Layer 12 of a small transformer language model trained on English Wikipedia (15 layers, counted from 0, width 128). Numbers have three digits each and are written without spaces.
A neuron's activation on a vector x is GELU(weights . x + bias), where the dot is the dot product.
The model reads these tokens: "January " "22" ", " "197" "6" "*" " " "| " " " "| " "Le" "high " "| " "W " "6" "9" "–" "5" "3 " "| " "9" "–" "3 " "| " "16 " "– " "St" "ep" "h"

The vector x that enters this layer's MLP at each token. A number n stands for (n - 500) times 0.01.
0 "January ": 474361463352374562300515538425452472392492523497051536639548628645458413660508506536469458478354683395496471561481488576552385647411637551527450526364685405504598617549670434664535665641469549538457493509498678472584642544302446304452618545556602425500503360500638518454364572422470365550562436601405454493360470437645744438447563463609552483570469643480306368420575463295464421494737
1 "22": 448607463454314287317515552394563595509552561659457722418281620435352279633510483482564428316475527453530467444450400662323454665520675518483464635476662508452649572477665430393558568463667590397550552445394521401543535617547479350550587531601584480469574440518724628326490472432401487420583540541423493197454544488474632349501649448543594523513685535487368302332637578474497319568636
2 ", ": 474416521472374414343595784478523346541621505449054635540666642461315268528595359522444375443532596440365436513455566370508464538353481501399468493465658547551638543502930477665543536523519608435501407499355693458608501460563464387482550514427484337621615420506617577496601515543390433528572499502500478329479555484565541429511561466472496531586654619508558340329561478393595392555613
3 "197": 557433494381309335354564681402349478527553612530410583490532675372413390509446471509452453497596542482495484501579610573440244491250594531319405601483583453393643672574440654436473648329485642479451457328453571380593548528501381395471362537432460463458564389517678599538615576553442450509532641621346476315405547560432493365594613543500690526596756620577611199437720451558618507516531
4 "6": 572345616434484348484661681303456459428565604537550573598378571498347359467461544386513332347568556521570424415479559441424390654543643524534531601474511458434697701594550439462489606465478505549495595377303573438713554455496463461496396615496535465541470341444735543376456469366383501501465685619388514167306497599415436390553610595593627592505548458505665340407723608607619277448492
5 "*": 504451504412460441538727738415396496470399560511401539411654564477266347489427548456406394424538465548649376505399537470479323637501635454297727635538557356607635669538705403470438574421430425483391413454401709485573535510477469419413521565430318323573582373529691535433516512324386586740451710529462577341415491423417585444650610610622547543510518527481622417499610439584497325416706
6 " ": 588394569399346414474541896348381599463523582400260448438589597508398481589520485481535613449527377434545418691409667476415440598461502472517500494518583445558700726375800511412519521517329486518507499471466560408506606367382412507517550589410299409432627403414570555450465645374408440658313647558407490291420563466346566416531641656513583613569572410550697476586629378530599364500460
7 "| ": 606413478468513482337674893459399596371497565439236650375731565485496481590543505638478463521497532526573479568458499633303340539447517507379518587517631415435551680496959468392555584457458457564373526383278619443577549586427318461538465547521429493497519464634607450419469516448407467553323600539288558390427416545396530364557694517484475670548494451409480427440608433615494373487525
8 " ": 538409525465338434415567804505530646494595592359375533429641509345504459801610472596666628343466496495595525608536529616347472618319481417604472601394587360433615558363812593399563474632412451519444554440396487379533490403403346429502527463374419406378605482593592593394421565607461351651382579471337611348359519464266559497479522453454541590452522414680566505508616367624553360648591
9 "| ": 587399446440546444348653799504447617354528585491264681398724475419545478610544541668504430459545484537600491494566439641278420550390447445415543616476609406380537587492985531407554465533511471521421577320185571535624580607493295433505486487529540432480570510652577406480448442606416480555400561528358619410494401500388574404521627492440384630470494426447333458396619499611459387536593
10 "Le": 599571431485476289378516525571552510469551495647501506552718486347542485609616362573694445348508435490609543409454553620385327604395460467393572679500588500493696524403488432504470516634510411397436540535249558447670716594594386437482408475359542317524605593580437490556447444595433393731471543562273556516418406598490448580495506640468521463439564674480228356398503221494486391680746
11 "high ": 573241693362498322358503583393557537581462651317177431433647459336359617507491559534525388381560495428604487473387537413613342418586470531455500774495477423565582515531566548555548468415550305447500484478514427448496760567500509345503464464631547421686504581458671738415384443395435317659527620606345467537446457563396614418516616598540642356419624426666393565581622485532545469513581
12 "| ": 598354555528659403290596776468448448386346615378243639398578549516484665532432475571555484549525463508619479581390502592427433497484402547405508691498644479543459745540791481527591612316493321461417356413373543441535494550417387425625532497415552621591471514503703563401375424526413422643349587499393551375485497611573564355512768541322581448491538529431425395420643500699412381365534
13 "W ": 549349491388406355402635659509596600541424540407290485471613501343372528754598515550699428390610530563699529593411634524528346512342403595483616677537506349399503520522577435512589548465630315584444379306454523383416589500476276444587441551457492540566496522507620683433406529416476497530444477424349572380609452598376595461533580555411545383338523478763625353503592396627431401461836
14 "6": 613455502480540325218681679474505627437544592447506611419416457504428517545564527491638365423456557543659440460539694478459436622433542499567531723489511355443578586599580467509637485464644442567450341368375426427500560513561340524489418613502632477543514527415691618400399304463441551432517536632284604161484424618443507562454627499344632518331597493718617364335585454692416317391488
15 "9": 457417413365504307403720717417518566460479558547513628253423413518449475428524495530631421424415485514579372378583746489506493627516532464492635688494582403328586521609588489513494464575549485483485487429392458430465517516523435449501468652550754497581623489422690643366542300404443659587606552511329617141405451677375443402536434414555567561364641510674481539341616410624439345422595
16 "–": 528485455378478289456679792497466523403403486388236657290497515494339343492573403414511568362341362570713349446580652380522508525505583519450598775414620330525672379491652527589406492528507524577415338458393551480554563526530457463363511547551595458519656532434497565485559461488474671566604546441510677241503427627402452475671398420561527460391647564672506492567545410697472492369554
17 "5": 652462482372519280488712662418544636427493613530586764263502543571340507424659524438392409331274373472465431436477659482433447398487500494487498572450454384524592551532637446493576427580486460580454517490405442508502428483447495310534376745573619514527656533466588610587362435529410621460507563644463707100558605390405360458585502646608587509391674585580555403451602420524435408455577
18 "3 ": 554504448414451274566719784421513455454517581504251734273533517391283428494705530435440453313397386471523399341334703405443431463439427559453497582408453441513572604489790441575441380481519479581330492499396493450562466403441485412702599678530695472534590490568624545453414467527399571537477518405524634422698625484393517456650463675500547445489603541557600537571595448458458421402693
19 "| ": 580538493539570415378672890492439450390467607341276783308695510463352478460580549567398438420421386507582432517451527435243404431434429526352505604499625361426561571464793514488520529470512517549354347389258594454611445505411338417665478565475638500520550491587603457474558466543450558566443624474370579361628593525533515430625670605441475535473590612438603499435645466634416439335586
20 "9": 598453426559504333339684602473480522513546576414641750211566406628323570557632412532576537354360526430548455507469557509389462558425440572516537604518659419380656465484559489413533512551493525543535423373311517441537388554431337398581409597409632526381571499587663497447481420579419500612441598510294562164547614566515479387521515408530538570359773591656669473298681432622377384450641
21 "–": 544511487411526258453611648531514526493447559333292690276556525492349378620567399443496629306370292459662490551537468365503589438451526601452513738410570384580675295436658570529454490528422589574403398403313565499608473571398487474389465462499574459415667580536463436517502506641356607623526592439455621273587559529455557477660345383551526425420754639631504514524640444684394585395583
22 "3 ": 637419429398511333517625634454539555534543559460340698341559567438393553532730505411450526247450424446503510482309566423427431379420439634444469556407386441578595541405873467422511405427437475558370566456418483414524443451402425402728634618583658496511574539717607480487361479670323469538369476463431653511748689479352583488582424622417530455399692583510459480531626435452427506433684
23 "| ": 603485511532613403368615771507455504433463614292267768376694521483460532509572540570406489389472394474552505556459448434269422394437416551359508597488560384475569539444861563447563544497448513513363439333242592443616438542409352419674492501495648493517536523652594435474529456648384514559413627498348598413655629490496591428586645554366436503441628613353431520382689470658387508347573
24 "16 ": 668435381519535412385640537478542426520550578455330710299602421410374500609601461448607528286517491392604570526349506475441480564376453659467522670471488392434600520383658474344587493446455462506543511366330478371564431488468391320706597518527802530497530519716682425438469305583354415612300478434331577447697535472433623449537528489458531544363773589597583571523627464535421403501653
25 "– ": 484521506409521327486566598521407432544526555419337672243642430476369549640541498360608555365374439443604618450433391444501626604391493565325580638439571399534595364422718604574642571481438527463352362321327560430632528563404412451503436439320681438391586603573543484472526368801414420606365650600447584457518630524498615521503603484277429488392629706511644521329646454597485520450641
26 "St": 489432538371459268325499601474427558607397694506578582336695513511444684443479341429643462271507478407704522416402378499513514596445369560436406666529506397494593454340489514537625663653452426498493447418360594435557582655378543520595400539605594432518567499642519431572592427675372259629378540515319533440525575378572546689536573463484447476441790659451285544374485419604404577452649
27 "ep": 499462692440509265376564531474542521662390651611461494563376411670618577458396355384753546348662527532665584490464388344530759569461437591439494619522559323509571539331475491559614533389434349552443310440593441598572501578398581495538354509573434471479451499674377455584502614426465369658350513544334422452540505523533742441571359378488494541466661639379330366425464460718434500441683
28 "h": 523449694497481284500471546466560580494536468638501528601366311551581574353446352422651532296615521574619560530331601280532664456504473510580389608476592284625620508375568464572699559453484328449379323449675503507679501607376640455556332482544417544493500572567482557572386560281572430606400553440298595476537480584359676446548449441549502609375689505504214418387579485617389549462667

Each question shows the input weights of one neuron of the MLP. A number n stands for (n - 500) times 0.00086.

n59 (bias -0.007): 593463463517530555609440493698531691503673386472403586527484473510527356411283378687469534465369524591449365397538532432752514419521404477439536677500638374435296528436301589687496598500787579339324484467431453449267430732334737683423408618547452301441442448655435733333589493675583438496643656693620489608570353317493376521510480369447462551479698504451674369486569600427329403286478
On which token does it fire most, and how strongly? 16 "–", at about 0.74

n374 (bias -0.022): 370513542520637387454484564490549556673442413513484500896503400526487738538548476298453321290641562590421503372450503441429375601602391554516753528420636418583328416587714538520399476559420558519372503633560644743279395434507567404468476416275577500560635440554398371397476829524649523487543511291418646654549510338451381446436617681497571526443386419534462530323560490473624397655345
Its three highest activations, in order, are on tokens 2 ", ", 28 "h", 5 "*"

n72 (bias -0.010): 345328519580719439522575437512424512657523560530505429516410638350422420361610416632507427540422526472555493514451497620579510477616456438529597701553406468436613444412187430612754586377704525538300583676318620419397697315567428445437616418556476507367452542256369689531623722446581367290417643526487462717599401524465487427539563503405565407474669641427700354566483539390467497477414
Its three highest activations, in order, are on tokens 11 "high ", 3 "197", 13 "W "

n62 (bias -0.023): 675523304348559470536558436481689684559568532409497599568544345536587665351469278532674529480506493393457290724513693656468602510296734408543644514387443523250500666344390548612500595309537340545353626532617486538372358400698587420458524510558574623630497414364352235477548399445536547594454539618602296578685446482546461544463523538615591348480460334425437570428637609440614540555750
On which token does it fire most? 27 "ep"

n257 (bias -0.012): 577295536397493517510399503471711437609353519517547660287522369437403483429507419414352355576313454546440551567388414464425338561552506490520662568400665626595348398591457587548544510559594570282727712593272571426320462604355754453477376412360438762591437781558384538520327578667441671469480529449603182433463476688430464431595533545370507527404375528449394554297528500581565614663496
On which token does it fire most? 25 "– "

n511 (bias -0.035): 525313449584661435730269430535558614592356570427465344212597487503446448534355428572444567507421788436467589659394510442557558620530632379455517629406680590449555553450471429630570407461526737328592420588475621493607373431410431575513517507636436500510581572336481520735395438581382602364552289620568577426582360320536258460457712258570556630470474476500444523389354347595553497727486
On which token does it fire most? 2 ", "

n394 (bias -0.050): 316492643451489707436652589430602644571535355566291660567423701425659435482674328525612361328347451515390550475164535357571598325433411635289563615428511659328589551375507599375465453361335747586674572745592528484462519519429330469581508388437507555707201462660364504574599343615307638469436479270545665525535231512698340688477320350364698702539419703422485584433403576577306657357366
On which token does it fire most, and how strongly? 22 "3 ", at about 1.8

n242 (bias -0.029): 463470530601419311546635537437411559653500193619502549540542692608474377521545409375340492553515405575481431530370760610436562375472534599573427482551508595566390575509548460517534514462344581559545531534633468529375430420468475588397570669577559421516535574567378458620359555330536643447457362422497568484558494515361492503514618494561522326539572474441359563598320345525661456497497
On which token does it fire most? 18 "3 "

n445 (bias -0.023): 470541627462565465369419476487263713373511399581564649374613452552571410346450890477458452304490352561427518488409614415554431560446577543380522675512339655314529326587677511589500546406856565503480480213660607705240592626503658685331521412480396554570528497436421671463414364453603587468675335489376342530536507478503578439662370572312539670287616456500517444514385368385394483644478
On which token does it fire most, and how strongly? 14 "6", at about 1.8

n110 (bias -0.010): 412699553375484563594527570621466524350513387398534503722358420382558497579295536572548395716591600571519522465637552543608357478591606359494318605465456394378427526510531614442403532538475386451622437452645487371525497396537522677537280627540365464440631333268484510662559650363452456471403595471628350655333561701566475438465426325497398497445325564623747779610483481430609440507574
On which token does it fire most? 6 " "

n331 (bias -0.051): 513507487667493476417510471264749557638366441415500567460377457676480500303420211619442464310569540684540554459639476566648530425673594622543503475511493510535582376485500667428545624284392699575536459455229629482406541388711514649546303483448302639541340634600303296582569404329419446654523591445674634669488490407617448566432407618404476490531395532590577432431521305507267463678571
On which token does it fire most? 27 "ep"

n167 (bias -0.031): 497348465688683467451443348513471583534440510583459451612628478574573507309426695447592609477306452532461421120652503615608704550309620460697460448569611626350555447297526517433580600397523518401478556697459479452393577598510345497465611536411302345516681679500448456522375752354611474573465567616591306580485473510298560604553567440507487637383408444654325579594514445490530402632212
On which two tokens does it fire most, strongest first? 8 " ", 10 "Le"

n157 (bias -0.011): 548608490626471427622535513376457284599609400483547374367621416425516378599517406342406591551438628458550497518607619748331392507694478415556675464350370428396391419464539531636578741463250340429548604455634377510384432617435524533571589715574587356667474490575303541623630675521151507557382432490530475428654615652517587445389552626541645540205299412452392483435687457597395413517412
On which two tokens does it fire most, strongest first? 22 "3 ", 24 "16 "

n144 (bias -0.015): 619533533423635365640396428526335658412359464602681255530613742553614610490490525471490814493484653700403625522391376404388434367590549538563368673522601586535493466467562337527630308163345629474669557600426628412630493426309531574311407395503578389520377540479596600480597564528452497678623583390493605395500572407560376486449289462596578745548395429459465618528486467419370497545325
On which token does it fire most? 28 "h"

n406 (bias -0.027): 500635253415656535538512500332362476536467460387355655460570581444371617366569656585513472546518591568367529581583458431624333506487359588597520418689516484626537552295534428266429393397545333525537488418567328360595542586528310548371552471515473480675437567601289536552703594553754774329465476587572229458544519557275593507361709556464603627503481307575458526562540630503555557467497
On which token does it fire most? 7 "| "

n47 (bias -0.044): 661441435556654619497493551393452395454321625624711486620470439700676625657352372673556404428403379384521651589532300548336383482468463550552356104654447417288581400454551417593504422500384477527463652560644419419521468447558535588422722479344386378647389622475569407541666364616519500557679447607362417556497532756531286285606411665696401514422423571736587616493296503556422419713381
On which token does it fire most? 10 "Le"

n35 (bias -0.027): 380311544607556539559309401460529388372598506506495560538451581562477360486605331526365579512636341459679641500593576532523518503491543523429660474566653733478389573523628608353561491497677683477506492414660522519453357533400533461601506415572581460512417458521506469506331572342539491533479571670459416534417619551554285571442785604433427473704572341368315497660475369587345572481316
On which token does it fire most? 12 "| "

n79 (bias -0.052): 609551466452375569572510537513595412455440617483546328743576557418447534447756695431386388401465674634297549634580465503698466475486453382514607393683265449298617324699571464412391553414486421433423627477691533471521444590311535476490635486584535489531606500370503235500536511382492382574605270156616890402510591690387607603573463472539420400430278745578553431582544603448584369593295
On which token does it fire most? 22 "3 "

n100 (bias -0.019): 805513321641606551540421625484493436481611343610539480407652286587477470432378581458582473483359647434601589339510652609315309545555572413717395330903459487535411314526414626299403265516432352444725698510659543461339469463334626347634563527530431267622604372676533549487538482514456296531427584641601547567434407500466497594479656517373534510372555439448429429618586513456527622482396
On which token does it fire most? 24 "16 "

n380 (bias -0.019): 574470394631730463357527437406521540575487348509538503458521536455643555562364288471404443509386649449359562680540506705539381475374512386448598181581497725526422419480698614425588393646602456341512590471556555558641494599458615380458487584595629649586357445396454541401655575398470457497558752447546686683594559549292425509441579472581419439481571529327579451639350417593528349513562
On which two tokens does it fire most, strongest first? 7 "| ", 9 "| "

n289 (bias -0.034): 442689458627800361454600586541556600523500441468644465309619715672524511480632600585636430460276504673546425799385460399261539565686596564773515458355489707437301619519378364547692522454407445341407312473388410615366294429608403457617697561655573427279373450540465500517540684338488404486511469395690431786342569451337600580367483602482475496431421390460524336420568581611450543482376
On which token does it fire most? 12 "| "

n410 (bias 0.008): 287377337596565514527718735640295673532333476588529448422706237743316566650357522484566442528523479375538577669343610395473651461628523408445668400404594524583485532364385568606454504545715268537597713384686408587411472305541496309581329616668497521517383642535582621423511511457720556338449425496548642316449429489493527482676514471500605535263308566567503455393379510521482698618566
On which token does it fire most, and how strongly? 13 "W ", at about 2.2

n186 (bias -0.020): 447681641545391552497424380538381319451634639414625305417344379632535464415631258419395442366548426452315401496332633452452542367674702388552419479493497529295383387432618416757430187530546690456484463444556545579545500500436629533459460579462464312654552513637578577624379507601546585643629412503649475509467427420617621651632455406580411737457395510443721575456600627674563536476625
On which token does it fire most? 2 ", "

n30 (bias -0.038): 604631674500615599423532413468491571520402558491525365535514398384477635540469553489630388543486482617533570533397528565699366396361593337432692522626325435258436396621506460712448445380470635520517429514560389484440476416641427602692358643515618404389676467534354688407419364388464645366562458515622455531400384401536620645622535413411403635644488443712489566355376500521439425472341
On which token does it fire most? 14 "6"

n85 (bias -0.027): 497734702208399798511702266602605570589413311399412641507517590490593743452354463534525597504549419524394457449539533448351507702351476628472533587797539437481234482272452489402417254507614504597449460320514613429514424596528450397575314511476579467621430479645454380407547459445430308507472378450482618373694601583377514395615684471183514588467532594591679688442395645347432646680504
On which two tokens does it fire most, strongest first? 24 "16 ", 25 "– "

n296 (bias -0.022): 413628430593576477513669393422592406642550547625591503481385387567710577701267361675484614540407612513477523439555470548598634418599453525321457510664490506541309322652402340417259454401380720509456638618485407422606658526589467348506693448494455437286468477454577566531507439631585409661605483510599434393584378534654522530631211510602513419540559321520358435420298513432385322711524
Its three highest activations, in order, are on tokens 10 "Le", 27 "ep", 1 "22"

n252 (bias -0.019): 503620415611481785595584637491364500446448584370434672585580204456717382337312450524581286467580627469615635557510510459506551493493562479336553418546494446641300487538387550588238458527423704684352585531433317614602702494604487706494507636516554648567471420412471595338609568470426519542424324497443576485619451361427550618357415421392701417487590367448442404385378506468510413679534
On which token does it fire most? 9 "| "

n509 (bias -0.043): 519590293089437460658496427702336403634329323456497488445462558735342476557566429621504480655445398469595448570644476461516390443537577417634652453662723488317618184700543463358585398541516435659508635496626500567457342648500452608612426444323315451783484325492677492299352412595779600735319440310547560620504674639718624672427520259439782452175460411565542464398285789552423332455357
On which token does it fire most, and how strongly? 20 "9", at about 0.99

n95 (bias 0.011): 507650546396606605625556388327393680594286553379608460489597451347636687445593330610300333681373546373299580452708415465461411405504392503389407384412525550277565463729602466566662552487265540612577575486279600386475404572475336435647771478405658400641726493589414481486768569470516786493575379467654325616611349611331479593500660329625485453397740366567452533470427525406430428754527
On which token does it fire most? 9 "| "

n197 (bias -0.015): 214430615528503361563431517541423563503645472309700493444435586430545670534661671510525629464572577721521489535371496444562493504442500459514679561210575370407631562519462375173609475381422562486335268395548553783419648479611385646431350604541523471578613486261465624483482500294446486413605569587444649520609576726663497839442479230431414521388611481584531578547342588504258678217572
On which token does it fire most? 14 "6"

n463 (bias -0.040): 436563753623478630453353466399381593601390448713511427519558546663466377558572334615494509734382359556411590535644549783615525458500319560321641483444570513493426341299543559529348594562513451611475629579494426557755516363618452424518588356478331438357538481348509526559611490457604299484500521516170473497409561594491417474613316523477481535455519395490594468529520611710590541572298
On which token does it fire most? 8 " "

n170 (bias -0.035): 480641561370637586394494379537362374492561468349572328619540442556569541546534338364335605433492500500524677428401311433378429427320509528670497471582503753572547497422541488558603488398345474532391551463477472500447485598488593470546589584315414411533500363448459482555617362364536613497391699358438660525652703424541454414566456684397440559461359509421514757521778559384485601525614
Its three highest activations, in order, are on tokens 23 "| ", 22 "3 ", 25 "– "

n151 (bias -0.034): 424575257476728610476453663500530483526391408571571457554497233488409373614538519607494398625599654378394485622448503623503494515475238578377434343416262407640445568493330393407494416642503567574574604561538597363485702564521398528441559429426483651359530473674431556462403680522450518460488562376494339486576516422518467509620587663398509533640396250544541365629713594515655515503523
On which two tokens does it fire most, strongest first? 6 " ", 13 "W "

n464 (bias -0.041): 399575662523494530324436334645516565525547551323642346452525484503319569289595555312699335429601454554503609613171399639567757366530452541555483535460507451435563577554413401641426584258447547478465428519513374479493698427413510464459564443277325456279542507527292352567544497507597381634341387423523472550531503399536647240573513490467650457591401465493704523510472651579697589633378
On which two tokens does it fire most, strongest first? 27 "ep", 28 "h"

n497 (bias -0.024): 391503494447481509525531289485522488485468552401636475277482522519479572564709546530379730474465681491642834542605561640414597259620518452506467503430456509553380461224478320296545329529538316645543500769412393623544387506525526525534549417411482630579447478516616620488643563438538364423397500500516456545424317493384482318510696523699596434442589513597557484367507421433506234552701
On which token does it fire most? 20 "9"

n408 (bias -0.025): 607406214544497510359539382338550452191282474349567439493678424487513530597420747320354537400597530628305568298541514384573503510448617558326685619627652614758564410699543566251428514393547556474441606500568461560369321659596589676552486623411509514486480328607497472510455447458504463428387562469359558513531514525392349306596626580686401439576279478735474357597543436459507693437489
On which token does it fire most, and how strongly? 5 "*", at about 1.5

n219 (bias -0.026): 500213485627564606618512488596386518506653439249560534610395363654642544515648539461399598676683420664512528431468551475265460510513401470478706380431550373346487369473543390621446452622534455533292583581632603372491567500604497390542551592445369600528642435439553599585555490646452450487611463427522483556271573576354427526427386645669535323605465331382610331346394553393319456429517
On which token does it fire most? 8 " "

n260 (bias -0.035): 504626511355489390565585347328651452459410674455433409547335464464539373437628596636647396526408601411467666690445343428504623403586493726619323457540577684420639366384464772358500399612496560486426410475580787385500455500654156441496421131557514474522569755496710785504790535470512397385605295541330642403490336484475372598541392323437604536489563523328678581477488471643322713379535
On which token does it fire most, and how strongly? 21 "–", at about 1.7

n395 (bias -0.044): 603287532414592647521476510414352527627614465496628446461170517465500532559470447394514599592403440503378580651529294764405496292415507353514456504452651436331644350308605307500489511296565602441562643689356698579464394615623584673486415565305460533568386711441703463472744473649496641255092446434496353364560613538436458662540313681500540636478522519695404576408466368522471561515675
On which token does it fire most? 20 "9"

n449 (bias -0.013): 526682681460414480490578344313569468544510659265589292484474493526474390516472675385554480624170530379467574385392414451520324520703348564295455536622470540637383442551559653466383524385386540415581471638410543518507613625500626638484455456383588417470573698517460380552607468333555608609411464370470561643656503632386667717225533662517354436702666586579692406293464584406367547552511
On which token does it fire most, and how strongly? 25 "– ", at about 1.3